Layer 15 of a small transformer language model trained on English Wikipedia (22 layers, counted from 0, width 128).
A neuron adds its activation times its output weights to the MLP's output. To switch it off is to set its activation to zero at one token and run the rest of the model.

Output weights of the MLP neurons that the questions are about. A number n stands for (n - 128) times 0.0064.
n54: 153, 121, 111, 148, 109, 136, 102, 127, 127, 143, 151, 158, 149, 77, 82, 74, 98, 129, 90, 99, 86, 103, 203, 96, 93, 112, 109, 111, 134, 179, 143, 106, 174, 120, 100, 122, 145, 83, 157, 116, 169, 113, 121, 138, 140, 132, 94, 38, 182, 133, 112, 96, 124, 77, 104, 176, 159, 127, 125, 116, 125, 124, 141, 138, 109, 175, 135, 157, 226, 108, 154, 116, 173, 158, 122, 169, 105, 115, 118, 126, 75, 135, 76, 122, 145, 58, 112, 170, 130, 141, 106, 136, 173, 128, 98, 109, 117, 152, 170, 180, 172, 112, 204, 115, 196, 132, 122, 181, 127, 83, 132, 164, 145, 110, 182, 151, 158, 121, 140, 129, 97, 151, 122, 152, 135, 149, 105, 147
n55: 188, 131, 145, 172, 152, 130, 160, 130, 136, 77, 151, 85, 113, 128, 138, 93, 164, 138, 92, 92, 155, 122, 186, 142, 144, 110, 94, 112, 121, 111, 174, 176, 135, 142, 147, 157, 124, 129, 118, 145, 113, 161, 130, 107, 171, 97, 136, 100, 103, 125, 101, 156, 105, 96, 112, 141, 120, 123, 141, 112, 90, 149, 123, 124, 151, 184, 146, 154, 132, 104, 143, 137, 137, 189, 126, 134, 158, 102, 156, 106, 144, 149, 127, 121, 139, 85, 137, 123, 185, 122, 140, 144, 140, 89, 132, 183, 111, 146, 55, 142, 139, 119, 92, 113, 128, 147, 153, 104, 157, 123, 114, 141, 134, 65, 146, 117, 203, 124, 127, 110, 140, 129, 56, 186, 82, 199, 134, 134
n60: 144, 164, 96, 87, 80, 167, 128, 90, 189, 168, 162, 105, 115, 119, 107, 151, 136, 158, 97, 65, 113, 89, 148, 73, 127, 141, 128, 133, 127, 119, 91, 104, 135, 145, 116, 74, 93, 94, 85, 77, 146, 155, 125, 85, 118, 153, 123, 89, 233, 132, 133, 122, 110, 107, 145, 133, 110, 117, 104, 164, 89, 107, 100, 77, 157, 164, 117, 149, 59, 128, 180, 106, 107, 133, 110, 151, 122, 109, 114, 91, 128, 148, 181, 134, 153, 139, 134, 118, 148, 84, 160, 127, 104, 127, 140, 146, 138, 166, 122, 92, 119, 143, 143, 115, 108, 115, 140, 157, 149, 182, 89, 113, 149, 139, 187, 115, 139, 113, 135, 207, 150, 152, 121, 136, 158, 142, 120, 82
n76: 150, 131, 94, 162, 112, 111, 143, 100, 110, 125, 125, 175, 117, 143, 126, 164, 75, 180, 104, 92, 137, 92, 143, 125, 148, 105, 112, 119, 100, 81, 76, 122, 145, 140, 148, 149, 120, 161, 138, 69, 121, 118, 169, 65, 129, 148, 72, 129, 117, 107, 117, 136, 205, 103, 138, 111, 138, 119, 128, 125, 172, 147, 127, 117, 165, 107, 159, 87, 106, 83, 94, 169, 120, 125, 125, 117, 140, 127, 107, 151, 151, 134, 170, 151, 228, 190, 134, 128, 86, 146, 101, 139, 143, 171, 47, 125, 159, 136, 154, 121, 49, 125, 119, 110, 87, 122, 96, 175, 138, 148, 68, 109, 146, 137, 107, 149, 232, 124, 170, 92, 191, 160, 103, 82, 128, 146, 157, 90
n84: 122, 162, 93, 114, 141, 142, 104, 132, 136, 127, 143, 113, 83, 143, 83, 123, 94, 55, 111, 163, 141, 128, 102, 98, 158, 104, 135, 100, 180, 109, 113, 133, 91, 148, 122, 191, 115, 145, 143, 122, 167, 171, 134, 113, 164, 104, 158, 107, 7, 154, 153, 118, 60, 77, 116, 82, 149, 120, 99, 146, 117, 155, 142, 141, 126, 107, 114, 146, 107, 162, 135, 123, 134, 132, 95, 101, 188, 147, 84, 109, 163, 103, 140, 98, 138, 203, 176, 84, 113, 114, 108, 126, 149, 165, 108, 121, 125, 196, 56, 107, 103, 78, 127, 141, 126, 109, 128, 130, 122, 132, 170, 133, 66, 114, 108, 120, 116, 115, 98, 126, 107, 99, 128, 136, 138, 103, 131, 159
n87: 106, 171, 89, 136, 83, 114, 124, 151, 163, 123, 85, 138, 152, 81, 160, 165, 153, 140, 187, 133, 108, 114, 151, 131, 104, 150, 150, 139, 109, 120, 182, 144, 98, 92, 173, 122, 139, 95, 82, 168, 162, 139, 89, 172, 140, 194, 128, 117, 166, 162, 117, 85, 112, 175, 59, 116, 143, 129, 110, 106, 115, 81, 90, 153, 93, 135, 158, 123, 73, 152, 175, 121, 39, 122, 133, 160, 132, 114, 140, 92, 150, 134, 110, 147, 126, 126, 131, 109, 141, 168, 116, 186, 161, 99, 106, 89, 87, 123, 166, 137, 121, 113, 152, 90, 143, 133, 76, 178, 127, 81, 146, 141, 184, 126, 87, 121, 159, 73, 106, 144, 154, 130, 112, 139, 76, 120, 119, 125
n134: 125, 204, 133, 104, 224, 122, 115, 125, 180, 177, 143, 122, 152, 137, 149, 104, 160, 127, 187, 198, 184, 127, 122, 92, 68, 186, 135, 61, 123, 127, 133, 171, 109, 139, 123, 109, 122, 175, 145, 72, 146, 182, 121, 169, 153, 127, 104, 121, 91, 178, 165, 160, 113, 141, 224, 153, 84, 118, 144, 127, 135, 123, 157, 138, 130, 109, 127, 194, 138, 96, 125, 108, 101, 116, 211, 116, 176, 164, 133, 131, 138, 128, 167, 98, 141, 180, 152, 120, 145, 115, 175, 133, 117, 95, 115, 175, 138, 169, 163, 118, 165, 137, 143, 95, 78, 108, 125, 166, 188, 177, 158, 139, 114, 168, 122, 148, 134, 153, 134, 113, 110, 115, 147, 122, 75, 130, 152, 128
n138: 93, 135, 79, 190, 112, 137, 144, 151, 136, 140, 106, 124, 129, 105, 124, 100, 135, 113, 81, 130, 156, 167, 101, 152, 165, 113, 191, 198, 96, 150, 123, 138, 121, 107, 101, 139, 179, 140, 187, 147, 133, 134, 159, 145, 83, 140, 94, 142, 188, 90, 146, 152, 145, 109, 114, 125, 128, 151, 91, 130, 178, 135, 64, 118, 91, 135, 156, 138, 82, 132, 107, 108, 108, 106, 107, 140, 66, 154, 110, 144, 152, 129, 104, 97, 98, 116, 179, 133, 139, 152, 113, 136, 161, 138, 110, 112, 109, 98, 128, 141, 124, 114, 120, 141, 163, 177, 135, 135, 130, 72, 96, 102, 100, 89, 193, 84, 109, 101, 109, 153, 141, 124, 134, 149, 65, 79, 88, 107
n143: 164, 154, 106, 190, 124, 168, 136, 150, 118, 96, 167, 90, 129, 107, 122, 103, 152, 131, 134, 100, 139, 160, 174, 161, 142, 161, 167, 80, 165, 122, 117, 105, 145, 96, 123, 129, 96, 170, 141, 160, 97, 102, 135, 100, 83, 158, 139, 132, 90, 65, 139, 122, 169, 168, 79, 127, 154, 78, 119, 77, 153, 113, 108, 77, 103, 101, 113, 123, 96, 126, 102, 180, 110, 134, 193, 62, 146, 146, 168, 112, 92, 185, 171, 172, 83, 111, 122, 119, 107, 94, 122, 133, 97, 169, 82, 118, 70, 112, 91, 165, 165, 91, 132, 106, 133, 192, 154, 139, 138, 123, 150, 171, 160, 126, 189, 119, 100, 113, 97, 102, 140, 143, 155, 110, 105, 160, 200, 120
n146: 83, 115, 150, 118, 193, 98, 111, 181, 103, 111, 98, 111, 172, 104, 165, 151, 166, 153, 107, 123, 123, 123, 141, 92, 99, 147, 77, 116, 115, 96, 113, 105, 148, 150, 137, 100, 166, 93, 86, 158, 81, 100, 141, 89, 78, 153, 117, 126, 95, 142, 137, 107, 118, 173, 117, 159, 105, 152, 126, 183, 163, 105, 136, 147, 133, 73, 69, 146, 132, 130, 121, 189, 82, 177, 172, 115, 84, 60, 118, 92, 45, 98, 123, 215, 151, 129, 117, 111, 115, 63, 179, 125, 144, 125, 159, 180, 126, 187, 145, 183, 80, 104, 111, 101, 120, 75, 132, 177, 75, 170, 134, 162, 115, 151, 147, 152, 43, 167, 132, 125, 141, 78, 76, 144, 122, 110, 165, 123
n174: 166, 122, 173, 120, 127, 136, 175, 82, 140, 135, 119, 144, 106, 153, 114, 127, 141, 177, 100, 137, 139, 148, 111, 93, 138, 174, 93, 149, 110, 152, 142, 130, 135, 111, 184, 86, 169, 131, 96, 103, 105, 158, 150, 148, 89, 119, 80, 99, 85, 105, 120, 189, 139, 155, 97, 156, 205, 106, 147, 121, 120, 140, 123, 135, 144, 138, 170, 118, 53, 168, 141, 152, 126, 76, 125, 135, 119, 127, 60, 74, 89, 81, 142, 124, 128, 145, 156, 100, 91, 84, 136, 74, 155, 111, 148, 165, 94, 150, 117, 128, 121, 114, 137, 55, 128, 162, 53, 187, 105, 111, 94, 131, 146, 105, 99, 192, 184, 80, 157, 157, 128, 113, 154, 131, 156, 146, 118, 97
n187: 86, 103, 158, 136, 143, 153, 115, 141, 185, 103, 111, 133, 76, 117, 108, 126, 142, 93, 143, 161, 67, 98, 109, 103, 185, 96, 161, 158, 153, 124, 110, 115, 98, 119, 129, 98, 144, 129, 141, 127, 143, 132, 127, 131, 49, 155, 153, 121, 168, 152, 136, 129, 164, 129, 73, 182, 110, 119, 125, 90, 128, 152, 123, 130, 143, 134, 180, 188, 144, 127, 122, 89, 112, 178, 93, 135, 156, 82, 120, 102, 83, 147, 111, 169, 159, 177, 102, 89, 140, 97, 96, 85, 117, 126, 85, 130, 102, 149, 125, 138, 112, 89, 124, 105, 110, 139, 116, 115, 136, 169, 94, 137, 109, 135, 122, 174, 164, 137, 147, 88, 91, 113, 151, 112, 77, 208, 139, 131

Each question names a token from some text and the token that comes next. It shows the activations a of the neurons there, in the order above. A number n stands for (n - 128) times 0.069.

Then comes g, the gradient of the next token's log-probability with respect to the MLP's output, scaled to length 1. A neuron's effect is roughly proportional to its activation times (output weights . g). A number n stands for (n - 128) times 0.0028.

" of", then " their"
a: 102, 128, 131, 128, 128, 128, 128, 128, 128, 128, 128, 121
g: 115, 133, 173, 166, 116, 140, 111, 116, 158, 61, 202, 123, 167, 147, 94, 150, 106, 126, 116, 216, 131, 152, 165, 164, 131, 59, 101, 112, 146, 124, 111, 166, 92, 134, 114, 128, 153, 95, 104, 65, 146, 136, 151, 108, 113, 88, 119, 127, 169, 117, 141, 179, 152, 137, 134, 92, 27, 132, 136, 131, 55, 120, 171, 141, 133, 89, 112, 103, 119, 151, 94, 163, 119, 127, 96, 112, 95, 94, 114, 100, 118, 178, 115, 142, 108, 156, 137, 111, 158, 130, 137, 90, 42, 128, 84, 152, 125, 141, 104, 66, 104, 142, 83, 123, 148, 150, 83, 120, 138, 79, 130, 161, 129, 89, 99, 108, 97, 107, 106, 115, 189, 112, 94, 128, 178, 121, 151, 116
Which neuron, switched off, lowers the next token's probability most? n54

" (", then "H"
a: 128, 127, 128, 128, 145, 128, 128, 128, 145, 128, 121, 128
g: 150, 115, 137, 118, 79, 89, 102, 101, 98, 124, 143, 164, 121, 208, 108, 117, 83, 92, 149, 116, 114, 133, 136, 163, 134, 144, 126, 133, 153, 119, 172, 117, 130, 181, 149, 184, 115, 173, 123, 162, 126, 172, 139, 114, 131, 150, 142, 142, 209, 171, 112, 156, 119, 139, 162, 113, 156, 161, 161, 105, 165, 124, 90, 145, 124, 92, 117, 130, 117, 110, 204, 127, 130, 123, 71, 162, 166, 162, 165, 178, 91, 146, 149, 127, 150, 175, 141, 130, 72, 104, 154, 96, 92, 108, 143, 125, 162, 128, 110, 140, 124, 56, 94, 111, 94, 147, 137, 99, 148, 59, 117, 104, 133, 153, 138, 164, 216, 127, 111, 166, 94, 109, 106, 33, 119, 80, 114, 126
Which neuron, switched off, raises the next token's probability most? n143

"c", then "re"
a: 128, 128, 143, 162, 128, 63, 128, 128, 128, 129, 128, 128
g: 143, 92, 103, 137, 169, 113, 130, 147, 141, 134, 6, 114, 131, 157, 179, 152, 151, 115, 129, 153, 147, 115, 148, 155, 60, 104, 185, 163, 124, 105, 100, 115, 171, 102, 138, 121, 148, 153, 160, 105, 157, 65, 131, 102, 112, 138, 147, 147, 112, 107, 79, 97, 125, 144, 103, 130, 116, 149, 150, 134, 98, 207, 109, 87, 178, 125, 91, 81, 154, 111, 86, 127, 137, 159, 192, 123, 118, 98, 72, 103, 123, 107, 106, 92, 82, 147, 211, 79, 98, 135, 169, 172, 146, 130, 98, 113, 113, 193, 78, 164, 94, 164, 144, 121, 167, 140, 108, 122, 145, 153, 104, 120, 119, 131, 86, 71, 161, 108, 120, 129, 128, 132, 117, 93, 103, 122, 149, 137
Which neuron, switched off, lowers the next token's probability most? n76

"o", then "f"
a: 128, 134, 128, 167, 128, 128, 128, 121, 128, 128, 108, 127
g: 154, 101, 151, 84, 123, 103, 134, 171, 68, 152, 128, 173, 99, 84, 106, 163, 156, 117, 125, 72, 120, 115, 124, 197, 180, 123, 106, 153, 64, 175, 120, 167, 73, 98, 173, 113, 104, 99, 141, 118, 90, 102, 128, 120, 109, 123, 195, 97, 105, 102, 106, 92, 143, 62, 77, 90, 160, 120, 153, 165, 123, 166, 91, 104, 124, 127, 149, 138, 121, 113, 142, 160, 144, 136, 151, 156, 155, 148, 153, 104, 201, 111, 64, 113, 120, 120, 147, 158, 175, 84, 89, 159, 138, 123, 99, 127, 135, 155, 115, 123, 116, 135, 121, 143, 124, 132, 168, 141, 145, 47, 178, 127, 87, 156, 142, 107, 143, 119, 131, 172, 108, 78, 198, 127, 95, 135, 188, 107
Which neuron, switched off, raises the next token's probability most? n76

"2", then "0"
a: 128, 131, 128, 128, 128, 128, 128, 129, 128, 128, 172, 128
g: 115, 135, 117, 109, 102, 101, 102, 102, 110, 123, 144, 166, 116, 75, 143, 55, 109, 138, 173, 118, 120, 153, 138, 128, 165, 175, 183, 76, 123, 154, 127, 130, 136, 102, 140, 155, 73, 147, 134, 80, 139, 127, 93, 101, 107, 134, 178, 168, 153, 130, 126, 122, 135, 138, 145, 155, 137, 110, 120, 158, 44, 180, 209, 126, 124, 153, 126, 153, 144, 87, 97, 127, 171, 144, 113, 91, 186, 164, 124, 158, 131, 96, 139, 158, 137, 159, 115, 113, 75, 158, 122, 72, 125, 157, 102, 160, 147, 93, 138, 124, 116, 93, 209, 185, 94, 43, 109, 110, 81, 89, 109, 134, 135, 193, 112, 164, 122, 97, 115, 150, 178, 155, 161, 147, 137, 117, 110, 166
Which neuron, switched off, raises the next token's probability most? n174

"8", then "."
a: 128, 128, 128, 127, 128, 128, 128, 128, 183, 128, 128, 128
g: 133, 155, 136, 90, 161, 99, 98, 58, 151, 109, 137, 131, 120, 171, 101, 187, 118, 115, 127, 154, 135, 122, 190, 70, 85, 155, 113, 115, 117, 94, 128, 191, 113, 150, 169, 168, 145, 166, 149, 166, 87, 137, 97, 132, 103, 144, 104, 153, 113, 133, 136, 87, 143, 158, 123, 147, 154, 91, 89, 170, 123, 136, 96, 127, 190, 134, 172, 69, 165, 170, 152, 105, 126, 97, 104, 93, 125, 117, 182, 122, 107, 154, 213, 120, 78, 147, 132, 96, 126, 165, 137, 143, 133, 178, 121, 122, 135, 126, 136, 53, 159, 129, 107, 117, 79, 163, 111, 96, 108, 129, 128, 112, 137, 86, 88, 130, 153, 72, 132, 124, 162, 119, 113, 29, 113, 163, 174, 97
Which neuron, switched off, lowers the next token's probability most? n143

"eng", then "th"
a: 128, 128, 128, 128, 129, 128, 128, 128, 128, 128, 127, 100
g: 148, 163, 135, 101, 136, 99, 99, 130, 57, 180, 78, 142, 67, 97, 69, 156, 76, 122, 162, 139, 169, 120, 133, 94, 98, 155, 97, 141, 124, 63, 218, 120, 101, 117, 128, 121, 165, 81, 137, 143, 111, 96, 132, 111, 159, 141, 153, 107, 187, 140, 100, 215, 108, 143, 94, 167, 122, 138, 159, 149, 137, 134, 124, 166, 122, 144, 113, 135, 140, 84, 176, 149, 100, 118, 139, 161, 102, 146, 126, 139, 163, 62, 124, 153, 60, 85, 103, 151, 73, 106, 118, 90, 163, 112, 103, 109, 172, 90, 165, 149, 129, 117, 138, 161, 105, 185, 118, 127, 129, 84, 117, 123, 180, 127, 96, 74, 125, 113, 72, 140, 113, 113, 104, 123, 96, 120, 144, 126
Which neuron, switched off, lowers the next token's probability most? n187

"b", then "e"
a: 128, 110, 128, 128, 138, 128, 128, 128, 128, 128, 108, 128
g: 167, 151, 69, 129, 126, 71, 162, 64, 116, 93, 161, 116, 182, 133, 196, 133, 153, 79, 104, 111, 114, 97, 161, 158, 142, 129, 71, 117, 125, 101, 95, 164, 142, 135, 112, 130, 161, 156, 135, 167, 164, 126, 137, 153, 147, 156, 107, 106, 164, 139, 73, 182, 114, 175, 108, 165, 115, 108, 182, 165, 154, 99, 144, 134, 124, 114, 190, 105, 102, 113, 159, 158, 122, 145, 81, 100, 99, 180, 135, 121, 189, 143, 92, 137, 132, 107, 118, 141, 79, 139, 195, 145, 155, 129, 140, 81, 119, 155, 125, 130, 139, 123, 160, 141, 67, 113, 96, 162, 168, 112, 154, 115, 139, 53, 67, 175, 77, 82, 132, 118, 153, 95, 130, 158, 147, 132, 87, 110
Which neuron, switched off, raises the next token's probability most? n174

"vel", then "s"
a: 128, 128, 128, 128, 128, 128, 128, 128, 128, 128, 128, 149
g: 149, 74, 141, 132, 161, 121, 76, 186, 96, 126, 130, 114, 158, 131, 146, 69, 105, 115, 177, 121, 125, 79, 81, 59, 171, 73, 88, 164, 136, 123, 156, 89, 122, 110, 125, 97, 169, 113, 149, 156, 116, 92, 76, 127, 148, 104, 162, 137, 108, 161, 132, 86, 103, 147, 158, 119, 114, 145, 117, 122, 138, 107, 188, 152, 158, 119, 167, 78, 145, 89, 155, 128, 76, 117, 94, 113, 120, 98, 91, 53, 134, 118, 127, 169, 115, 136, 103, 88, 111, 111, 98, 74, 101, 121, 140, 71, 183, 112, 126, 114, 138, 103, 136, 127, 135, 186, 106, 154, 219, 147, 116, 158, 138, 174, 105, 146, 128, 100, 96, 198, 110, 91, 115, 123, 144, 118, 165, 176
Which neuron, switched off, lowers the next token's probability most? n187

" part", then "ial"
a: 132, 162, 129, 131, 128, 128, 130, 128, 128, 128, 127, 128
g: 135, 117, 120, 181, 99, 133, 178, 104, 61, 99, 142, 143, 148, 164, 147, 136, 186, 171, 107, 182, 80, 60, 126, 145, 135, 134, 89, 153, 130, 106, 179, 72, 115, 113, 166, 95, 123, 104, 113, 74, 139, 152, 82, 86, 145, 156, 34, 116, 114, 88, 118, 139, 170, 147, 112, 120, 81, 93, 147, 145, 96, 146, 107, 161, 173, 117, 153, 111, 140, 151, 142, 99, 123, 130, 128, 127, 120, 126, 129, 136, 80, 104, 117, 89, 164, 47, 111, 153, 173, 156, 146, 146, 111, 152, 133, 150, 135, 122, 144, 169, 133, 109, 84, 153, 106, 138, 132, 135, 154, 112, 172, 187, 145, 114, 153, 100, 166, 169, 182, 122, 178, 119, 76, 141, 101, 52, 144, 153
Which neuron, switched off, lowers the next token's probability most? n55

" |", then " Re"
a: 128, 125, 155, 128, 128, 128, 128, 128, 128, 128, 128, 128
g: 168, 129, 115, 158, 117, 100, 121, 139, 63, 157, 177, 88, 159, 199, 111, 76, 179, 124, 157, 111, 120, 100, 109, 151, 130, 133, 118, 144, 148, 147, 120, 168, 127, 130, 159, 175, 115, 70, 121, 106, 125, 130, 102, 89, 178, 173, 73, 147, 130, 112, 157, 139, 92, 109, 140, 138, 142, 132, 138, 149, 144, 81, 161, 146, 94, 106, 79, 183, 111, 184, 102, 62, 133, 77, 137, 112, 184, 138, 195, 82, 136, 92, 85, 106, 93, 75, 153, 158, 124, 143, 117, 149, 97, 141, 132, 88, 129, 127, 90, 174, 166, 136, 154, 115, 123, 161, 122, 110, 81, 103, 127, 89, 120, 145, 157, 81, 164, 124, 121, 126, 171, 146, 159, 152, 67, 77, 191, 156
Which neuron, switched off, raises the next token's probability most? n60

"r", then "ing"
a: 128, 128, 130, 128, 133, 128, 128, 166, 134, 128, 128, 128
g: 155, 36, 104, 107, 123, 122, 145, 154, 109, 200, 140, 123, 146, 136, 118, 130, 176, 124, 128, 137, 80, 93, 112, 169, 163, 135, 124, 122, 48, 107, 130, 94, 139, 129, 140, 159, 172, 80, 125, 183, 110, 114, 144, 130, 133, 145, 151, 135, 116, 172, 83, 128, 159, 159, 122, 127, 130, 166, 113, 208, 114, 160, 109, 184, 125, 104, 147, 97, 97, 113, 144, 174, 199, 157, 133, 104, 59, 151, 162, 98, 131, 170, 114, 160, 137, 136, 135, 119, 107, 114, 127, 142, 144, 87, 80, 114, 169, 72, 138, 90, 63, 105, 112, 101, 102, 142, 160, 125, 146, 105, 72, 157, 93, 105, 112, 100, 69, 120, 82, 103, 112, 134, 95, 113, 167, 170, 183, 111
Which neuron, switched off, lowers the next token's probability most? n138

"l", then "ow"
a: 128, 133, 126, 176, 137, 128, 128, 128, 128, 128, 93, 128
g: 156, 156, 128, 150, 118, 116, 89, 185, 135, 125, 120, 132, 95, 138, 130, 100, 83, 137, 137, 184, 118, 118, 174, 125, 191, 82, 175, 161, 140, 188, 115, 137, 146, 145, 101, 138, 122, 113, 138, 125, 177, 69, 136, 159, 128, 113, 110, 163, 138, 161, 90, 145, 127, 237, 126, 130, 104, 103, 167, 148, 164, 125, 156, 134, 84, 140, 114, 132, 127, 115, 86, 100, 177, 110, 110, 120, 90, 143, 97, 141, 142, 157, 115, 109, 114, 138, 171, 130, 148, 185, 116, 163, 48, 110, 81, 180, 153, 104, 174, 115, 94, 96, 100, 117, 79, 124, 91, 161, 162, 110, 109, 112, 107, 215, 96, 141, 149, 106, 128, 46, 162, 118, 96, 102, 153, 142, 136, 94
Which neuron, switched off, lowers the next token's probability most? n76

" C", then "are"
a: 128, 128, 124, 128, 128, 156, 128, 128, 128, 128, 128, 118
g: 142, 123, 143, 180, 151, 88, 137, 150, 124, 92, 184, 134, 154, 132, 95, 115, 33, 104, 136, 88, 98, 148, 121, 136, 111, 202, 141, 135, 106, 149, 144, 95, 115, 73, 101, 186, 149, 155, 130, 99, 135, 140, 180, 63, 172, 132, 107, 133, 173, 125, 119, 181, 156, 150, 132, 126, 134, 137, 181, 158, 148, 174, 78, 122, 148, 78, 150, 111, 156, 174, 123, 103, 142, 138, 157, 112, 85, 116, 105, 101, 153, 169, 117, 81, 129, 114, 97, 125, 152, 139, 189, 114, 161, 111, 166, 108, 154, 130, 107, 139, 130, 90, 59, 138, 116, 184, 95, 56, 111, 159, 141, 186, 88, 112, 157, 134, 113, 141, 96, 141, 163, 142, 107, 124, 146, 47, 125, 123
Which neuron, switched off, raises the next token's probability most? n87

"or", then "ced"
a: 128, 128, 116, 128, 128, 128, 128, 158, 128, 128, 128, 62
g: 120, 139, 110, 167, 139, 134, 134, 113, 162, 157, 104, 144, 106, 114, 98, 133, 87, 150, 117, 229, 161, 114, 61, 117, 120, 96, 107, 100, 88, 98, 126, 139, 155, 96, 132, 150, 111, 151, 145, 86, 134, 82, 209, 128, 180, 75, 162, 144, 140, 148, 139, 139, 159, 86, 104, 82, 100, 146, 122, 125, 117, 149, 146, 139, 162, 164, 161, 112, 113, 160, 84, 145, 121, 109, 121, 80, 173, 109, 70, 108, 112, 158, 154, 114, 128, 104, 167, 86, 120, 145, 127, 123, 137, 130, 85, 146, 91, 186, 106, 127, 137, 101, 98, 145, 106, 97, 142, 116, 74, 110, 172, 155, 165, 68, 107, 118, 182, 176, 157, 131, 197, 81, 112, 213, 137, 87, 149, 147
Which neuron, switched off, lowers the next token's probability most? n187

"°", then "N"
a: 128, 128, 128, 128, 133, 128, 128, 128, 130, 128, 128, 128
g: 129, 87, 115, 121, 190, 181, 136, 138, 153, 150, 136, 148, 96, 162, 70, 107, 156, 109, 127, 109, 101, 121, 157, 113, 99, 151, 60, 140, 77, 162, 154, 97, 151, 179, 192, 164, 204, 164, 135, 120, 169, 160, 117, 161, 146, 113, 113, 163, 161, 183, 144, 94, 59, 145, 160, 82, 119, 96, 174, 134, 158, 121, 70, 160, 158, 135, 88, 128, 163, 113, 144, 91, 131, 71, 64, 94, 88, 156, 120, 83, 128, 150, 118, 143, 128, 161, 143, 165, 127, 88, 115, 163, 162, 152, 77, 91, 101, 143, 84, 128, 125, 102, 134, 135, 98, 153, 106, 135, 141, 101, 132, 103, 157, 105, 157, 143, 156, 94, 149, 100, 128, 48, 113, 90, 108, 108, 116, 126
Which neuron, switched off, lowers the next token's probability most? n84

" D", then "ut"
a: 128, 128, 138, 128, 128, 151, 128, 106, 128, 128, 128, 128
g: 174, 206, 136, 64, 133, 145, 177, 119, 96, 147, 152, 138, 105, 57, 152, 143, 154, 134, 156, 113, 144, 86, 118, 142, 156, 164, 182, 203, 95, 142, 153, 162, 130, 153, 88, 135, 93, 92, 98, 160, 108, 100, 139, 164, 144, 146, 148, 110, 146, 73, 169, 91, 134, 149, 99, 91, 134, 137, 91, 143, 195, 159, 77, 70, 100, 149, 154, 98, 108, 87, 113, 129, 111, 117, 123, 188, 169, 143, 190, 180, 60, 108, 85, 93, 71, 146, 123, 167, 94, 102, 134, 162, 164, 161, 152, 153, 91, 129, 112, 149, 120, 94, 109, 104, 100, 110, 135, 113, 112, 139, 171, 145, 140, 169, 134, 145, 111, 96, 111, 152, 163, 118, 147, 133, 116, 117, 164, 116
Which neuron, switched off, lowers the next token's probability most? n87

" R", then "es"
a: 128, 128, 131, 132, 113, 128, 128, 151, 128, 128, 128, 128
g: 136, 163, 136, 112, 165, 74, 186, 148, 136, 138, 146, 88, 146, 140, 157, 150, 149, 132, 128, 117, 91, 92, 120, 63, 126, 120, 56, 155, 123, 134, 134, 149, 144, 144, 91, 98, 106, 132, 150, 179, 158, 141, 71, 148, 50, 161, 111, 140, 135, 82, 110, 113, 107, 163, 113, 141, 114, 117, 179, 144, 93, 157, 129, 170, 156, 138, 110, 145, 142, 137, 143, 123, 172, 114, 70, 88, 119, 127, 116, 81, 138, 93, 136, 116, 149, 93, 159, 149, 107, 103, 156, 181, 130, 131, 93, 148, 90, 82, 126, 143, 111, 44, 98, 186, 101, 191, 188, 150, 177, 151, 143, 182, 163, 128, 65, 144, 97, 126, 82, 87, 124, 105, 132, 88, 98, 117, 176, 106
Which neuron, switched off, raises the next token's probability most? n138

" c", then "ould"
a: 128, 128, 129, 131, 143, 108, 128, 128, 128, 128, 128, 120
g: 55, 164, 138, 142, 110, 119, 85, 130, 124, 103, 140, 83, 135, 157, 88, 128, 105, 128, 151, 157, 117, 176, 96, 127, 189, 135, 131, 144, 98, 152, 152, 102, 106, 108, 111, 176, 188, 141, 119, 152, 101, 130, 157, 126, 136, 111, 125, 152, 113, 130, 174, 151, 141, 129, 166, 77, 97, 147, 160, 109, 182, 165, 116, 130, 154, 191, 130, 181, 136, 115, 146, 89, 172, 135, 144, 136, 111, 156, 164, 119, 74, 198, 78, 102, 187, 61, 132, 109, 155, 112, 178, 112, 93, 136, 123, 100, 137, 91, 141, 93, 178, 108, 118, 129, 82, 112, 162, 154, 91, 129, 220, 118, 167, 56, 88, 131, 143, 126, 149, 138, 161, 158, 90, 151, 156, 96, 85, 124
Which neuron, switched off, lowers the next token's probability most? n87

"″", then "W"
a: 128, 128, 128, 128, 140, 128, 128, 128, 128, 128, 128, 128
g: 98, 97, 142, 119, 109, 107, 98, 127, 120, 115, 159, 90, 192, 130, 152, 123, 109, 76, 111, 135, 129, 134, 128, 110, 179, 160, 182, 150, 154, 109, 126, 135, 100, 143, 137, 125, 93, 106, 118, 198, 84, 101, 172, 124, 65, 113, 144, 120, 150, 103, 105, 94, 135, 152, 104, 144, 125, 187, 119, 84, 134, 107, 144, 132, 84, 114, 155, 99, 129, 157, 121, 99, 130, 88, 140, 154, 113, 115, 168, 116, 141, 159, 230, 141, 81, 65, 103, 130, 160, 49, 110, 140, 51, 130, 80, 172, 141, 94, 146, 124, 102, 106, 123, 23, 105, 139, 144, 105, 126, 129, 89, 133, 90, 180, 136, 154, 149, 121, 111, 152, 154, 148, 135, 174, 116, 162, 162, 166
Which neuron, switched off, raises the next token's probability most? n84

" d", then "if"
a: 128, 146, 152, 128, 116, 128, 128, 127, 128, 128, 128, 128
g: 148, 184, 146, 117, 124, 176, 204, 124, 75, 128, 156, 105, 156, 108, 98, 118, 141, 140, 123, 124, 163, 78, 102, 152, 145, 160, 123, 139, 119, 89, 190, 121, 144, 168, 128, 135, 115, 153, 127, 160, 197, 145, 127, 110, 138, 162, 147, 149, 118, 84, 132, 90, 157, 124, 70, 50, 100, 173, 117, 165, 87, 137, 146, 143, 108, 133, 121, 147, 139, 152, 97, 149, 116, 206, 105, 98, 104, 77, 162, 91, 126, 178, 132, 171, 200, 76, 119, 158, 127, 112, 36, 66, 137, 98, 138, 93, 114, 166, 132, 123, 158, 104, 117, 145, 163, 105, 138, 119, 176, 119, 129, 108, 124, 173, 169, 78, 118, 132, 151, 154, 144, 153, 121, 176, 91, 118, 135, 111
Which neuron, switched off, lowers the next token's probability most? n55

"%", then " o"
a: 128, 128, 135, 128, 167, 128, 128, 128, 128, 128, 134, 128
g: 151, 155, 114, 114, 125, 172, 88, 145, 126, 104, 137, 130, 177, 123, 122, 107, 123, 121, 149, 51, 96, 189, 113, 185, 121, 141, 155, 97, 132, 122, 126, 95, 136, 109, 144, 141, 132, 104, 132, 175, 92, 112, 118, 92, 74, 127, 139, 162, 171, 139, 158, 133, 147, 180, 82, 108, 130, 165, 167, 94, 152, 140, 151, 133, 102, 129, 97, 182, 97, 143, 164, 96, 118, 190, 73, 87, 201, 155, 99, 144, 125, 114, 136, 79, 109, 135, 140, 155, 147, 111, 194, 180, 151, 148, 132, 127, 88, 105, 92, 107, 146, 116, 128, 156, 131, 105, 118, 74, 147, 132, 189, 95, 99, 92, 138, 90, 75, 209, 159, 127, 90, 168, 203, 148, 87, 115, 133, 154
Which neuron, switched off, lowers the next token's probability most? n84